Layer 2 of a small transformer language model trained on English Wikipedia (8 layers, counted from 0, width 96).
A neuron's activation on a vector x is GELU(gate . x) times (in . x), where the dot is the dot product.
The model reads these tokens: "an" "i" "," " St" "an" "mo" "re" "," " T" "sh" "it" "s" "hi" "," " Bu" "lu" "," " West" " Ni" "ch" "ol"

The vector x that enters this layer's MLP at each token. A number n stands for n times 0.0082.
0 "an": -92 92 -15 200 62 -209 -263 169 -91 158 -288 -158 -86 168 87 23 -73 231 -6 -64 30 -169 -138 -140 106 -62 -166 31 71 -73 -120 112 -96 169 166 38 75 51 -131 144 122 -78 12 174 -65 -97 6 76 -81 140 -247 304 129 -59 132 -250 -199 87 108 29 -3 141 -6 92 198 46 34 35 -223 137 -112 -235 -14 53 -188 -89 -7 -97 -53 -110 -7 -45 248 -33 -234 49 -154 -28 -62 293 3 7 38 67 -156 84
1 "i": -92 76 -15 158 -59 -165 -221 57 -17 13 -207 142 -60 206 16 -110 -7 157 11 -172 -45 41 -279 -81 52 -98 -76 31 -27 80 -320 87 -20 189 169 -132 169 -160 -190 -175 120 -101 38 68 -89 62 -139 203 -174 152 -313 274 44 20 1 64 89 5 88 -25 -232 287 67 146 119 29 1 -58 -208 173 -38 -52 -145 122 -110 -51 197 -155 106 198 -32 -76 202 -79 -121 -33 -309 139 11 -12 120 -61 -2 12 -228 -63
2 ",": -147 -313 -52 120 229 199 -110 -43 74 47 -231 -42 79 111 47 30 -118 201 -103 -140 -30 29 -166 167 159 62 -102 56 -91 103 -210 -19 -67 44 69 -50 47 87 -332 78 117 164 -156 247 24 83 -26 130 77 85 -96 199 -50 17 -26 133 42 188 37 -180 -280 294 -99 -24 148 27 -133 38 -126 -39 -57 -68 -55 3 -128 18 59 -289 32 -49 1 -85 34 -57 -93 43 -102 169 53 197 -163 -211 -233 53 87 80
3 " St": -160 -147 202 -25 -38 54 -106 18 -91 -196 -172 89 290 -26 15 -66 7 -165 154 -91 25 -66 -46 94 56 105 -346 98 221 59 -149 41 46 355 51 -152 -58 281 -185 197 28 160 79 25 -15 -29 6 -61 -82 -186 -157 225 -10 4 82 62 -61 197 74 124 -19 258 -29 9 475 49 -300 47 -25 82 -16 2 -81 -19 -76 51 27 -85 77 -131 228 56 151 5 75 60 68 328 89 175 3 94 -11 35 -20 187
4 "an": -120 82 131 203 59 -183 -318 137 -153 -18 -152 -106 32 -12 31 5 -94 289 80 -56 -28 -257 -131 -28 81 -87 -110 100 67 -37 -110 195 -81 331 80 -185 16 67 -140 141 140 -53 -4 123 34 -107 -67 -55 -73 -28 -262 218 159 -4 143 -19 -139 114 129 -46 -9 160 -6 42 344 84 -114 27 -130 51 -147 -122 1 -83 -231 -72 -31 61 -106 -81 64 -80 398 -22 -291 47 -24 48 57 185 83 40 32 132 -122 84
5 "mo": 31 68 -29 -69 122 -112 -302 10 135 71 -126 21 -15 131 278 45 37 118 71 -16 83 91 -86 184 -1 144 -142 81 148 -123 -306 178 -22 313 -86 13 61 -357 -163 -31 335 102 -56 183 -153 90 -167 49 -121 203 -18 143 98 -95 77 99 -77 -187 89 -130 -217 111 -108 -120 90 -31 -135 35 -42 -256 56 31 47 130 -74 82 41 -27 5 -6 108 -35 178 21 -85 -19 -132 80 -65 4 25 -66 60 120 -160 -78
6 "re": 261 127 41 80 -1 -91 -207 -105 -95 141 -372 -6 -46 8 -94 17 29 181 -46 78 -13 -104 -184 -14 109 -1 -280 58 27 -52 -190 117 63 326 132 36 100 16 -125 128 181 -108 127 180 88 138 -177 292 -94 -63 -243 257 -171 -36 55 -45 -111 144 62 146 -164 224 -221 -72 -8 66 -50 2 -20 9 22 -126 39 211 -60 50 47 -204 128 -142 65 -12 51 -194 -23 204 -245 78 82 -24 286 67 -11 -49 -182 -62
7 ",": -165 -367 61 157 133 122 -130 -64 33 175 -341 -23 5 58 25 7 -148 188 -47 -83 1 72 -133 227 132 75 -139 30 -125 134 -217 -68 -41 110 21 -81 66 11 -328 43 120 150 -174 231 -6 64 -71 101 90 42 13 161 -72 23 23 224 96 164 96 -174 -240 306 -64 -40 183 6 -173 -5 -102 -89 -2 -66 -93 69 -113 22 62 -221 150 -53 -11 -89 -6 -81 -59 23 -72 88 118 185 -49 -198 -240 88 102 104
8 " T": -263 -209 255 -16 57 145 -17 104 56 -129 -121 0 281 229 -64 -140 146 42 66 -158 31 -78 -176 74 125 49 -9 150 3 49 -252 -93 -50 365 16 10 114 132 -168 79 142 95 118 15 88 140 123 -43 59 -194 -66 193 22 31 94 77 -53 -23 47 15 -147 378 -6 -36 402 121 -262 15 -45 181 66 -115 -22 -96 -149 -97 29 -88 -55 -149 242 -36 77 32 129 -42 -56 200 -35 87 36 -123 -40 -108 -52 101
9 "sh": -106 161 34 -36 -23 35 -312 200 -57 -58 56 -1 -104 71 118 80 20 165 -44 7 -53 -149 -160 -42 -17 191 -91 196 33 136 -284 147 96 259 -75 -356 102 -64 -234 103 184 -37 43 110 120 17 124 -67 183 2 -106 48 -51 23 -61 21 -9 334 -83 -39 -22 34 108 -127 247 162 -26 -288 41 -115 30 -138 44 -204 -378 85 -29 -30 -80 -11 -28 -13 240 -1 -239 -68 -62 97 59 12 19 124 -144 116 -106 26
10 "it": 196 -66 134 6 81 -155 -287 50 37 -45 -76 92 25 238 -100 -20 94 310 28 -91 31 -134 -85 29 69 -58 -5 101 2 -241 -180 190 23 354 106 -134 199 -256 -231 83 128 -20 129 71 -102 -139 45 245 -78 167 -153 139 135 -26 73 69 -121 11 109 8 -67 235 -55 206 47 42 -18 -52 128 -279 -4 -109 -89 -50 -171 50 191 -115 37 -16 59 -108 251 -76 4 -24 -102 243 -53 -158 48 -124 -67 16 -157 -26
11 "s": 16 -25 23 37 160 -19 -440 -39 -45 -167 -173 -101 -117 37 -138 -80 183 -88 -57 -235 -6 -185 -59 84 -126 76 -161 100 19 -133 -246 104 -114 251 -62 -27 -1 34 -283 49 148 140 64 83 59 27 -7 2 7 131 -155 184 103 42 70 110 -26 36 -227 -39 -183 76 -30 -69 120 62 -100 15 -60 36 37 -16 -18 132 -50 43 114 -185 -57 -171 73 -200 265 -31 -227 40 -150 110 25 71 236 -119 -154 -85 54 138
12 "hi": -71 163 -56 34 181 4 -87 33 -47 -108 15 -20 -172 311 133 -122 -113 64 -84 71 229 -82 -83 100 -28 -273 -259 155 -49 51 -277 84 29 219 94 44 149 -28 -161 22 123 -190 7 79 -23 131 -94 266 73 87 25 217 19 88 -7 3 -57 -193 -166 -56 -267 406 143 -21 334 151 120 39 -185 -86 -15 -41 73 247 -156 -51 77 -136 -28 -57 -22 -27 59 -19 -18 -81 -189 -3 64 -115 196 54 13 -17 -211 35
13 ",": -140 -356 74 177 115 124 -145 -51 42 105 -277 -35 2 88 31 18 -142 179 -84 -104 2 80 -117 220 132 95 -87 24 -118 146 -227 -70 -24 103 18 -79 78 14 -333 48 110 129 -157 243 -15 69 -53 73 118 103 -9 155 -68 28 29 217 94 174 86 -182 -253 311 -48 -34 169 2 -171 -39 -135 -91 3 -59 -82 56 -132 9 56 -208 107 -72 -2 -94 -44 -67 -56 11 -68 101 117 199 -54 -253 -237 74 103 108
14 " Bu": -30 -53 -71 -64 96 123 24 106 28 -187 -105 66 271 237 26 -120 41 207 132 8 109 12 -50 82 84 -28 50 211 82 -114 -315 63 -100 144 -107 -124 210 78 -163 108 73 -88 73 82 398 8 -140 88 -236 -191 133 1 120 63 -23 -80 11 -160 -90 -85 8 350 10 -185 170 144 -219 -143 -110 -33 105 15 -13 76 -75 2 60 -231 27 -304 292 40 76 40 210 112 -13 320 59 39 110 -156 7 -118 12 37
15 "lu": 101 260 -109 -49 99 109 -141 75 -27 -14 67 41 39 40 101 -84 25 198 3 183 -36 -15 75 151 -132 -99 21 221 88 97 -273 223 -112 118 57 156 401 10 -191 -183 194 -126 -21 95 199 68 28 156 81 46 -303 62 -20 166 71 -1 -7 -75 11 -113 -101 143 -76 -43 268 -125 -128 -267 -66 -95 4 -20 -13 92 -168 33 138 -248 -49 -53 41 -161 219 -147 -298 -111 -340 254 -68 60 39 -110 49 -37 -56 -12
16 ",": -156 -353 46 152 158 139 -128 -52 33 163 -250 -14 42 98 33 38 -143 186 -87 -92 22 82 -107 227 75 84 -26 44 -87 112 -225 -49 -52 107 0 -39 65 23 -339 14 110 136 -153 241 31 75 -32 122 85 42 -36 140 -81 44 43 218 56 191 73 -201 -245 234 -50 -29 195 -1 -177 -7 -140 -53 14 -68 -88 90 -115 7 70 -245 155 -82 -21 -70 -27 -85 -96 21 -115 110 74 227 -95 -217 -267 41 42 106
17 " West": 60 -129 163 -90 68 224 -196 148 -51 -92 -208 -120 126 157 27 121 -3 229 297 35 67 99 56 134 141 102 -118 -118 140 202 -273 119 2 350 146 -16 80 190 -13 129 238 122 -129 63 -26 -101 21 -34 6 -105 138 170 71 93 -32 -131 84 142 -8 67 -16 234 52 -1 370 121 -248 -128 -229 -10 64 -44 126 212 -157 -58 -40 17 87 -77 36 110 280 90 36 5 -157 193 -61 7 -34 -63 -77 26 20 131
18 " Ni": -159 -20 -99 56 26 83 -23 69 5 -81 -145 11 218 185 44 -122 -60 231 136 -33 -83 71 25 167 166 -128 -218 -31 181 -35 -325 38 -96 304 -41 30 100 194 -200 118 236 101 -80 -56 226 -87 30 -3 -100 -82 -131 27 135 -8 9 -32 71 40 -120 14 41 435 39 -91 212 4 -206 -137 -370 62 -141 -36 8 47 -98 -87 53 -256 -73 -32 190 42 52 -96 203 32 -123 288 -73 -50 91 148 79 13 -94 142
19 "ch": -10 127 200 161 149 -27 -348 39 -158 -300 -60 94 117 -218 80 32 132 62 35 134 63 -44 -117 112 1 -135 -32 274 -8 -109 -468 396 32 209 68 60 28 123 -288 162 145 13 -153 135 120 -90 -17 -78 -266 -26 17 -27 29 -95 -41 35 -79 -99 76 154 -42 47 -96 120 242 48 23 -109 -48 -64 38 -68 104 128 -162 34 -45 -72 -160 -48 35 111 120 -158 74 79 3 21 97 26 30 -56 -19 -46 -136 -27
20 "ol": 97 31 107 37 209 -91 -115 -33 -122 82 -131 -48 -52 8 -275 -86 36 221 237 125 109 -47 -162 197 -39 25 -62 65 -59 43 -151 247 -57 335 227 201 22 -104 -178 -126 163 -190 220 64 -162 -106 66 239 -47 20 -144 286 207 93 -52 130 -20 -130 69 -21 -19 272 -215 67 98 40 -34 -51 -11 -42 37 -15 114 108 -254 53 33 -88 -6 8 51 -55 261 -250 81 8 -193 68 -42 127 39 97 -15 86 -39 -5

Each question shows the input weights of one neuron of the MLP. A number n stands for n times 0.002.

n295 gate: -31 -16 76 -85 2 -22 -38 -16 36 21 -112 33 34 -26 55 9 -30 -10 22 -153 -25 116 -96 0 -46 -77 -177 -43 -55 67 165 133 123 0 -34 21 50 -36 60 -23 97 -59 58 126 15 -54 -7 -32 28 135 -40 87 128 35 -273 -103 78 -7 19 92 -74 -36 -80 -83 82 75 193 0 32 31 131 -14 -67 -60 92 -14 130 -22 133 -21 93 28 -105 41 -79 -135 5 52 -36 64 50 53 -34 -59 -74 -151
n295 in: 19 51 -5 97 75 5 10 15 100 57 -125 7 -42 -33 -8 -2 9 100 -25 76 -68 117 4 -137 25 -29 -33 -31 -9 -44 62 146 -43 10 -25 63 162 40 17 -45 53 45 -70 11 24 -64 9 69 71 -14 -49 224 82 -90 -32 -38 88 -81 -110 -11 40 -77 -23 -104 143 -52 -52 -11 115 85 118 26 45 -83 42 43 189 -130 -38 -7 -207 45 -97 -49 -21 70 -7 -96 -61 -48 23 -80 137 19 -116 -52
On which token does it fire most, and how strongly? 1 "i", at about 5.9

n27 gate: 18 46 50 -106 145 72 15 46 88 -117 -60 132 107 28 52 138 63 22 201 -43 10 -97 -50 -55 -77 -48 190 -26 50 21 66 -150 -15 -33 2 -85 24 -2 20 147 -39 86 -159 24 60 -90 54 -17 66 74 68 31 14 72 -34 -81 0 -37 12 -141 -118 144 32 -63 -7 -101 -14 -53 -66 -65 -16 -82 102 31 15 25 -77 104 -69 -84 -28 -70 -171 52 -51 -26 -91 151 55 -81 104 70 -19 139 -24 89
n27 in: 47 12 -66 -171 -29 31 118 -35 -33 -52 149 55 -54 28 46 35 -8 9 79 33 152 -52 -111 113 -36 -29 199 -101 -13 44 95 59 -59 110 -143 -137 55 -82 93 -17 14 112 -36 18 -30 -172 73 -101 20 48 -62 -111 -74 24 58 17 58 22 -9 -125 -109 46 4 -20 111 -35 -20 -63 -28 -2 -89 -66 87 22 -71 4 -37 -95 -87 -53 -11 -81 -34 15 103 -59 17 -98 -15 0 -88 -12 -114 43 107 -30
On which token does it fire most, and how strongly? 17 " West", at about 2.1

n263 gate: 28 39 3 107 -29 -114 -10 59 -36 -232 139 151 -16 76 0 -62 -73 97 -165 38 -49 -2 5 145 70 -39 88 -100 62 38 93 109 157 39 -94 21 -33 -55 -60 -21 7 -114 12 0 63 -88 175 92 -24 88 -50 -11 -40 14 0 152 -29 5 -74 -31 -12 -52 -11 15 -89 109 -90 -56 213 22 2 97 19 -135 -112 88 -15 113 -15 -26 -110 96 39 24 30 -76 -20 5 -99 89 -98 -93 118 -64 101 28
n263 in: -56 -24 -150 7 28 -96 -101 98 0 29 38 -17 -19 -25 142 -27 -88 60 -83 -40 -117 -152 -40 116 131 83 47 -7 -72 25 72 194 112 23 -38 100 55 -107 81 41 5 64 -23 176 76 -186 38 72 37 -59 -87 -86 -136 42 17 -32 -114 7 150 146 72 -34 36 111 -90 74 -104 35 -31 23 122 242 -25 -20 -34 14 0 81 -93 96 2 55 -15 42 26 66 -154 51 -66 64 112 -82 -23 35 10 -84
On which two tokens does it fire most, strongest first? 10 "it", 9 "sh"

n79 gate: -55 48 66 -2 -33 -35 45 -143 -8 56 -122 -136 -9 -51 -46 -36 -115 102 97 34 43 -16 -64 21 -132 -46 10 93 -56 -46 -95 140 64 -25 -115 -7 76 4 -13 19 -4 88 53 -6 116 -108 -45 48 -20 -85 10 16 -41 -28 -23 -19 -10 43 130 -121 -2 48 -31 -8 -42 15 -12 6 4 10 -22 121 -219 -80 -17 -27 -132 -68 24 20 18 29 77 56 -10 -87 -36 -68 25 -108 61 -8 -26 15 92 -37
n79 in: 25 -78 -75 0 -56 99 137 -242 26 3 19 -62 -8 -89 -99 -148 -23 -52 34 86 -2 -90 -33 -71 -157 -26 56 -64 -89 -121 56 98 -61 -79 -10 -44 2 54 -77 -65 -54 36 60 -50 35 27 -56 84 189 -52 -31 -68 39 -107 -97 -92 12 14 69 -46 -74 98 -23 -222 36 -174 36 -46 -57 34 44 23 7 -53 -64 -9 -5 -94 14 -42 -48 137 208 73 -37 -23 -104 20 -142 -29 -27 -90 91 10 27 0
Which token does this neuron like most? 15 "lu"

n245 gate: -40 -104 173 20 -33 112 78 -15 -91 -49 144 58 86 25 -7 -10 -96 -94 18 83 -26 -59 78 77 -84 -30 -5 -12 -145 101 168 140 -23 -32 -99 -44 58 -3 60 7 36 96 -200 -25 0 33 39 3 10 -25 -3 33 145 106 68 89 31 -87 191 28 23 63 -48 5 0 107 105 86 -151 66 59 109 194 38 3 -24 79 -54 -46 72 118 -53 33 -5 205 -22 -132 3 -52 13 -74 61 68 215 -132 88
n245 in: -54 -113 95 -64 7 51 -5 -83 -2 -40 42 28 -5 84 -81 -32 37 -2 72 97 14 -13 67 105 -126 -167 -18 -43 -126 117 -5 95 -35 -77 28 13 112 -11 7 16 55 0 -23 -78 -68 -16 -57 -41 64 7 -69 59 128 29 4 141 128 -136 36 63 -41 -37 84 9 -39 122 -75 123 -52 172 72 164 127 -7 -86 -103 -2 -26 -72 -84 -5 84 42 -11 64 -80 -86 -7 -106 -76 -75 134 90 148 -99 109
On which three tokens does it fire most, strongest first? 20 "ol", 18 " Ni", 17 " West"

n138 gate: 65 -29 59 -140 -89 -109 83 -158 78 -115 15 -15 19 121 -63 -22 -40 8 91 -34 -130 -76 59 -54 -161 110 -94 44 -26 -24 -37 97 -2 -135 -15 -13 29 95 -28 -12 -35 -2 146 -53 95 50 -65 -48 12 77 -70 57 59 72 125 -76 49 74 2 -116 107 -89 -98 -57 -44 181 10 -44 -86 52 -72 35 32 12 -124 -140 94 -44 -84 -41 24 -82 149 148 -75 65 -68 -80 -36 -78 13 64 204 -13 15 142
n138 in: -116 -94 -133 0 9 180 -132 87 5 -85 -38 46 -13 -39 -49 -55 -18 -17 -52 42 -33 -124 47 -30 -109 26 -92 65 -190 -16 13 72 -29 142 -61 99 51 -76 58 -75 125 -16 -7 39 22 5 -129 56 81 63 -30 -49 -143 32 155 -75 -106 -78 -72 12 0 -61 11 73 -16 -125 7 80 -7 99 43 36 -33 -164 22 38 -39 -42 106 -14 14 -49 40 -95 134 214 -22 -48 -13 79 42 96 59 142 2 0
On which two tokens does it fire most, strongest first? 11 "s", 15 "lu"

n15 gate: 30 104 -140 -167 3 74 17 30 -194 36 -82 31 108 0 98 5 15 81 126 -23 -40 106 0 -132 24 -107 -54 141 70 -47 -3 72 -74 110 71 101 -59 121 -47 -151 -70 -54 129 -15 -68 -56 13 54 57 48 147 -115 -18 168 -38 25 21 -76 25 136 132 -9 -17 176 -47 -89 132 -39 -107 94 -96 27 -106 23 -102 -151 -87 96 21 -26 -75 -134 100 8 35 69 105 5 3 -72 -57 -153 -149 -80 50 -93
n15 in: -133 -43 -204 15 67 -70 -92 48 -86 -185 67 -49 -30 19 -98 34 -33 -10 -146 27 18 -76 -152 8 35 74 160 -100 -108 95 155 68 45 -172 40 80 5 68 47 55 58 -51 -25 51 -111 143 45 -69 -41 24 76 49 50 -12 -140 -42 2 -94 -107 10 -98 -28 7 12 150 20 -212 -10 99 -92 29 42 49 -15 61 135 -33 -8 -15 39 44 -49 47 -5 23 68 71 55 -107 104 75 158 22 186 -48 17
On which token does it fire most, and how strongly? 20 "ol", at about 1.1

n203 gate: 54 53 24 26 35 -2 -31 -32 94 -42 141 49 -61 -12 27 18 20 0 10 37 -13 46 -49 58 60 134 -46 47 69 -18 -290 41 -23 -110 84 -78 67 122 51 14 21 12 58 -51 54 42 94 32 16 179 45 59 -92 174 -30 37 83 46 -18 25 108 23 25 -33 94 53 -4 54 -76 62 -144 -41 -59 148 -51 115 2 106 -16 42 -12 -49 -19 10 -6 32 46 -13 70 57 0 -32 -19 -92 13 -2
n203 in: -133 -33 40 -7 -120 -69 -123 -71 43 51 123 -43 176 7 -7 -20 60 -120 -94 -3 59 39 33 -91 -82 -53 0 65 -12 191 30 22 -64 -124 -66 -16 -148 -130 7 -10 86 72 13 25 -149 -28 -139 23 -17 16 -140 -42 17 -32 10 -137 33 15 32 -185 30 233 53 -3 -201 40 13 18 151 104 66 184 28 101 -63 -39 -18 -31 -15 22 -90 -14 107 68 -52 94 -153 -111 -81 -36 -63 -72 -96 24 67 126
Which token does this neuron like most? 1 "i"

n48 gate: 55 -85 -10 -94 -5 -79 121 -56 -163 -137 -65 14 -99 -2 58 68 14 128 -100 -187 -73 87 14 33 -101 97 110 9 48 -132 8 42 27 11 -60 231 97 132 -109 129 37 -34 -82 21 150 -77 12 5 -19 -77 73 -8 35 -67 -9 8 -82 -70 -21 -5 0 87 34 180 76 -83 17 -62 10 21 88 -11 36 -81 39 -14 32 88 -36 2 130 122 -19 -31 68 -2 -96 80 -171 115 -30 -92 14 96 -29 -76
n48 in: 58 -16 56 52 60 -146 106 -48 -78 -139 -45 -17 -118 -8 20 -76 22 59 0 -106 11 -49 28 148 -28 -68 113 -59 83 15 89 47 4 139 113 87 42 130 -43 27 24 -6 -112 61 76 -78 -89 -88 -44 -78 38 40 39 -42 -149 48 -24 44 -76 -41 -27 -5 -6 73 -83 -14 19 -126 42 -36 -39 -37 2 -59 -116 -10 162 2 90 19 -21 67 110 48 85 31 -158 22 -71 153 -53 -11 13 -57 4 -27
On which token does it fire most, and how strongly? 19 "ch", at about 8.2

n122 gate: 13 -90 33 34 69 -189 60 40 -68 18 -84 36 -93 -58 -53 -216 -23 116 -39 12 -32 115 -78 -111 52 -17 -43 -106 84 -121 -31 8 7 -25 100 103 -75 75 -30 -160 65 21 -79 10 74 55 -150 -15 65 8 125 -32 -123 -145 -23 73 101 122 -50 -88 -10 -39 23 -69 -63 -108 -2 -44 193 -125 -24 -42 -10 -49 -18 54 36 -22 12 50 -10 53 173 34 -140 38 150 -12 84 -55 -112 15 -44 -176 -40 -33
n122 in: 70 -104 51 45 -5 -46 131 34 -16 49 -158 -105 -33 -34 -78 -212 17 66 18 -66 61 102 -84 -60 -53 -18 -104 -129 -11 -107 -69 -68 -77 31 11 74 -34 2 68 -69 75 15 12 -34 10 117 -140 31 29 -15 82 -40 -67 -181 48 -110 111 31 58 69 -64 65 87 -46 -162 -36 -28 -7 7 2 -45 42 -2 -5 -33 110 105 69 -28 16 66 4 118 16 -131 65 41 -110 115 -42 -69 132 -23 -17 152 -104
On which three tokens does it fire most, strongest first? 7 ",", 6 "re", 15 "lu"

n1 gate: -38 -96 126 -105 -13 51 85 -119 -44 52 47 -37 -34 116 -59 33 101 101 29 68 -75 36 15 -9 83 4 -72 118 -32 -106 -197 -20 160 -150 102 113 57 -147 38 -4 -48 -34 -52 -18 70 -47 -61 60 -2 124 -24 -166 0 -9 34 -5 9 30 -17 -36 -42 63 -30 -60 7 65 -101 0 48 9 -67 40 29 91 101 -96 120 -20 16 -15 -13 -30 119 2 -118 172 -130 63 -25 52 37 74 -102 26 41 70
n1 in: 129 70 47 22 -119 -76 66 -10 -25 43 -20 -107 52 -10 2 -79 -21 -98 136 -164 222 -77 -5 16 101 18 -39 -67 -86 -17 32 -132 5 97 -68 116 30 79 38 -39 -190 64 30 188 0 -18 107 18 -54 40 -306 -132 -68 -39 -7 8 88 95 -5 -118 30 -63 -129 3 40 65 20 -63 -139 -28 -41 7 77 105 8 -51 -23 -106 -113 -74 15 7 68 131 -43 -2 24 -28 69 -26 16 144 -23 -85 5 125
Which token does this neuron like most? 6 "re"

n346 gate: 18 -77 -45 -6 -50 -45 73 -94 91 -62 -39 -47 -49 -2 -97 32 -41 49 54 -119 -15 -4 6 -54 6 -19 23 -131 16 -15 -71 92 87 -115 26 -46 -115 -104 -102 151 -9 20 17 -44 49 -35 -7 -15 -51 81 -34 16 21 88 2 -21 0 -6 203 -148 -130 -34 -82 -28 143 105 -93 -4 -86 30 -46 -70 -11 43 -82 29 -9 -170 -4 -8 147 75 95 -40 -42 48 5 -41 -69 -106 -18 83 131 -30 13 95
n346 in: 75 -159 114 101 25 -92 71 -2 -62 9 -103 -121 102 48 -34 -57 27 18 -4 33 43 54 35 21 -105 -124 13 -88 0 44 -40 130 14 -28 -36 -151 -44 75 -68 24 14 27 119 -99 107 -90 -88 -18 -33 -22 -50 137 105 48 4 -36 4 76 -4 -67 -24 -99 28 -134 -38 -14 -16 123 -11 -51 -91 79 -64 -66 -27 30 -21 37 -94 -59 122 -15 103 97 -57 107 113 77 -107 -135 139 112 104 -61 11 68
Which token does this neuron like most? 4 "an"

n111 gate: 60 186 65 -41 0 -55 77 28 -35 52 -76 105 10 -9 10 32 -63 48 -71 -96 110 23 -59 123 22 -72 6 -82 178 2 -73 -53 -11 -30 57 88 37 -17 50 62 145 -25 -38 28 -219 -25 -63 20 80 0 -2 27 126 -17 44 -56 128 -24 28 -75 70 -45 23 -27 -28 -28 58 -148 206 75 -154 -71 39 90 -61 15 2 -15 22 17 -59 17 31 -76 2 -73 -75 51 161 18 -121 81 88 2 -13 19
n111 in: -97 -29 -36 74 -39 -31 -22 -44 63 -26 -99 136 -91 -20 -102 -62 -6 114 -78 -77 17 63 -2 47 -60 -35 -34 -62 179 -45 -11 -41 42 -63 121 -104 91 -127 -2 -59 105 43 -124 -32 64 141 -21 -82 77 -7 -79 126 14 -10 -16 41 -72 -102 -101 -66 91 -202 -64 -8 -20 -24 -35 -51 42 33 -38 -18 -83 29 -65 -26 134 -55 -16 -8 -49 12 103 -51 -4 -14 -65 -21 -12 -57 6 64 -12 -26 8 -8
On which three tokens does it fire most, strongest first? 1 "i", 15 "lu", 5 "mo"

n143 gate: 30 -54 109 70 110 88 83 -25 56 -141 31 49 149 107 40 2 135 80 24 19 48 -80 19 -57 21 -54 25 -100 34 -77 -68 57 67 -30 -76 87 14 61 -27 -27 34 -127 67 -14 -35 34 -19 119 -37 -63 -19 -21 82 127 77 -30 -62 131 48 5 -35 67 61 7 -256 -67 79 5 27 149 39 11 228 -9 -85 0 49 -92 128 86 -96 45 -14 47 53 -60 98 2 124 48 -27 171 19 -133 -62 -75
n143 in: 22 -37 18 -94 56 -43 43 0 71 -61 -28 -2 -37 21 12 -17 -30 101 -13 128 71 -49 40 -47 -141 25 -2 -44 2 36 -77 84 65 -150 -45 -32 117 56 -62 106 94 -80 79 57 -115 -58 -2 76 -67 -52 -17 63 16 29 -24 -117 -132 134 110 30 -95 133 57 38 -30 -94 -36 93 -30 -2 14 99 152 -72 15 -118 -37 21 21 -64 -38 64 -66 2 24 -6 121 -22 133 76 33 140 80 -137 -28 -37
On which two tokens does it fire most, strongest first? 6 "re", 14 " Bu"

n75 gate: 5 -51 -24 58 -119 146 -24 2 29 87 107 130 -148 -131 -96 78 0 37 -16 7 67 -107 -13 114 5 18 64 -2 194 13 -12 70 35 41 -88 -46 139 -69 28 26 9 79 21 -13 5 -32 48 44 49 -75 174 92 68 -40 -63 -58 -2 35 146 -68 -99 57 34 64 54 19 53 -25 -16 68 -86 -149 72 -146 -165 -46 38 -18 45 106 81 13 -107 58 -76 13 10 81 67 -121 0 0 -29 -65 67 46
n75 in: -42 8 -21 66 -162 109 157 48 22 -61 -72 32 57 -10 -135 24 87 -33 -70 47 -143 -36 5 109 35 -143 -2 -12 -90 7 -29 131 5 76 101 -125 81 54 -85 -274 119 -70 0 -76 62 -70 161 10 92 -3 68 117 14 19 2 -13 30 -65 126 52 69 -70 -26 -12 -47 80 -17 -10 58 102 -110 -33 32 -37 -61 -5 23 160 17 -97 -12 80 47 -37 -30 17 149 96 -110 119 85 62 222 -68 3 76
On which token does it fire most, and how strongly? 8 " T", at about 3.2

n253 gate: 165 36 -21 -159 -28 -54 49 62 -36 41 34 51 -89 100 68 63 -75 48 239 -190 26 -81 71 11 -72 -156 -113 -48 78 76 0 62 47 -26 8 -17 -96 -13 126 109 68 99 28 -76 83 179 39 -100 73 -99 8 -90 126 -117 -5 -41 93 -67 25 97 -66 82 -139 -62 -25 -54 137 0 145 82 -17 108 23 89 5 -5 64 103 49 80 127 -119 -49 -84 -63 20 -100 13 20 11 11 -110 -74 -60 193 20
n253 in: -62 -61 67 -7 -40 -27 71 108 71 76 47 -93 -78 -2 -42 7 -28 -138 -74 0 95 -97 34 -106 52 -62 126 15 103 152 -184 -125 -110 -104 -131 -11 -183 41 82 -21 149 68 42 7 116 -70 -45 20 -39 -13 -88 -81 88 34 -21 -3 37 216 14 35 29 -56 52 -229 12 -116 5 -99 -94 25 5 -82 -42 -66 28 36 -192 -99 32 10 -100 33 7 90 60 39 -31 -23 20 23 95 -90 113 107 -85 71
On which two tokens does it fire most, strongest first? 10 "it", 20 "ol"

n2 gate: 10 43 -134 27 -7 178 108 -14 -18 60 -33 131 46 41 42 25 -7 -62 79 32 -99 137 21 -122 126 9 -14 -96 -58 -37 52 146 45 162 40 83 124 5 -64 16 -7 -92 -9 39 -75 177 43 -67 -16 58 -34 -46 -7 -32 -40 25 19 9 56 123 9 -248 -15 -28 -12 21 35 -151 -17 40 -20 13 -199 -56 -31 81 -10 18 -47 7 39 -181 -89 -99 102 -23 5 -66 56 33 119 15 23 12 194 2
n2 in: -52 -16 -24 -161 -92 46 -40 -70 -64 142 -119 60 182 123 -25 -172 -69 -110 229 45 -120 95 57 -476 222 46 -130 -101 -14 -98 187 126 -77 -286 53 -61 -86 -60 -94 -48 105 14 19 79 -279 220 70 -59 -41 -61 113 -25 228 111 22 0 180 15 11 103 -41 86 51 -80 -113 52 -111 30 -4 233 22 -58 4 -26 -427 66 -130 -140 -84 60 -121 -65 -42 -162 -31 37 -4 259 326 -90 8 131 -57 28 -58 -124
Which token does this neuron like most? 19 "ch"

n102 gate: -40 9 -2 59 66 -54 -78 -18 5 85 -89 -81 51 0 -110 -57 -28 28 18 -2 -14 -24 -21 26 -40 -17 -28 2 109 -18 -137 7 88 2 33 -2 -35 -53 -9 -48 26 50 -39 -87 33 7 -66 172 13 -16 -25 18 19 28 6 -58 -77 23 -16 3 46 -15 -35 -69 146 37 -128 3 36 -40 95 64 -46 -5 7 6 -52 22 -20 59 -33 -49 17 114 2 3 55 66 46 34 -31 -84 10 23 144 0
n102 in: 64 -85 19 -42 28 8 -124 -89 45 181 -92 -58 50 17 -5 35 77 -89 13 88 36 46 -154 -211 -89 20 -137 120 48 -126 -49 -70 15 -191 94 -85 28 13 39 71 -18 -118 33 -53 3 103 -5 -63 7 27 195 33 15 44 -68 -159 8 27 -17 23 214 170 -14 49 35 -65 -15 104 -130 61 -62 48 -144 -35 65 37 -3 -17 -191 161 40 -53 8 -43 0 -30 27 28 61 -26 42 96 -25 234 93 -58
On which two tokens does it fire most, strongest first? 0 "an", 3 " St"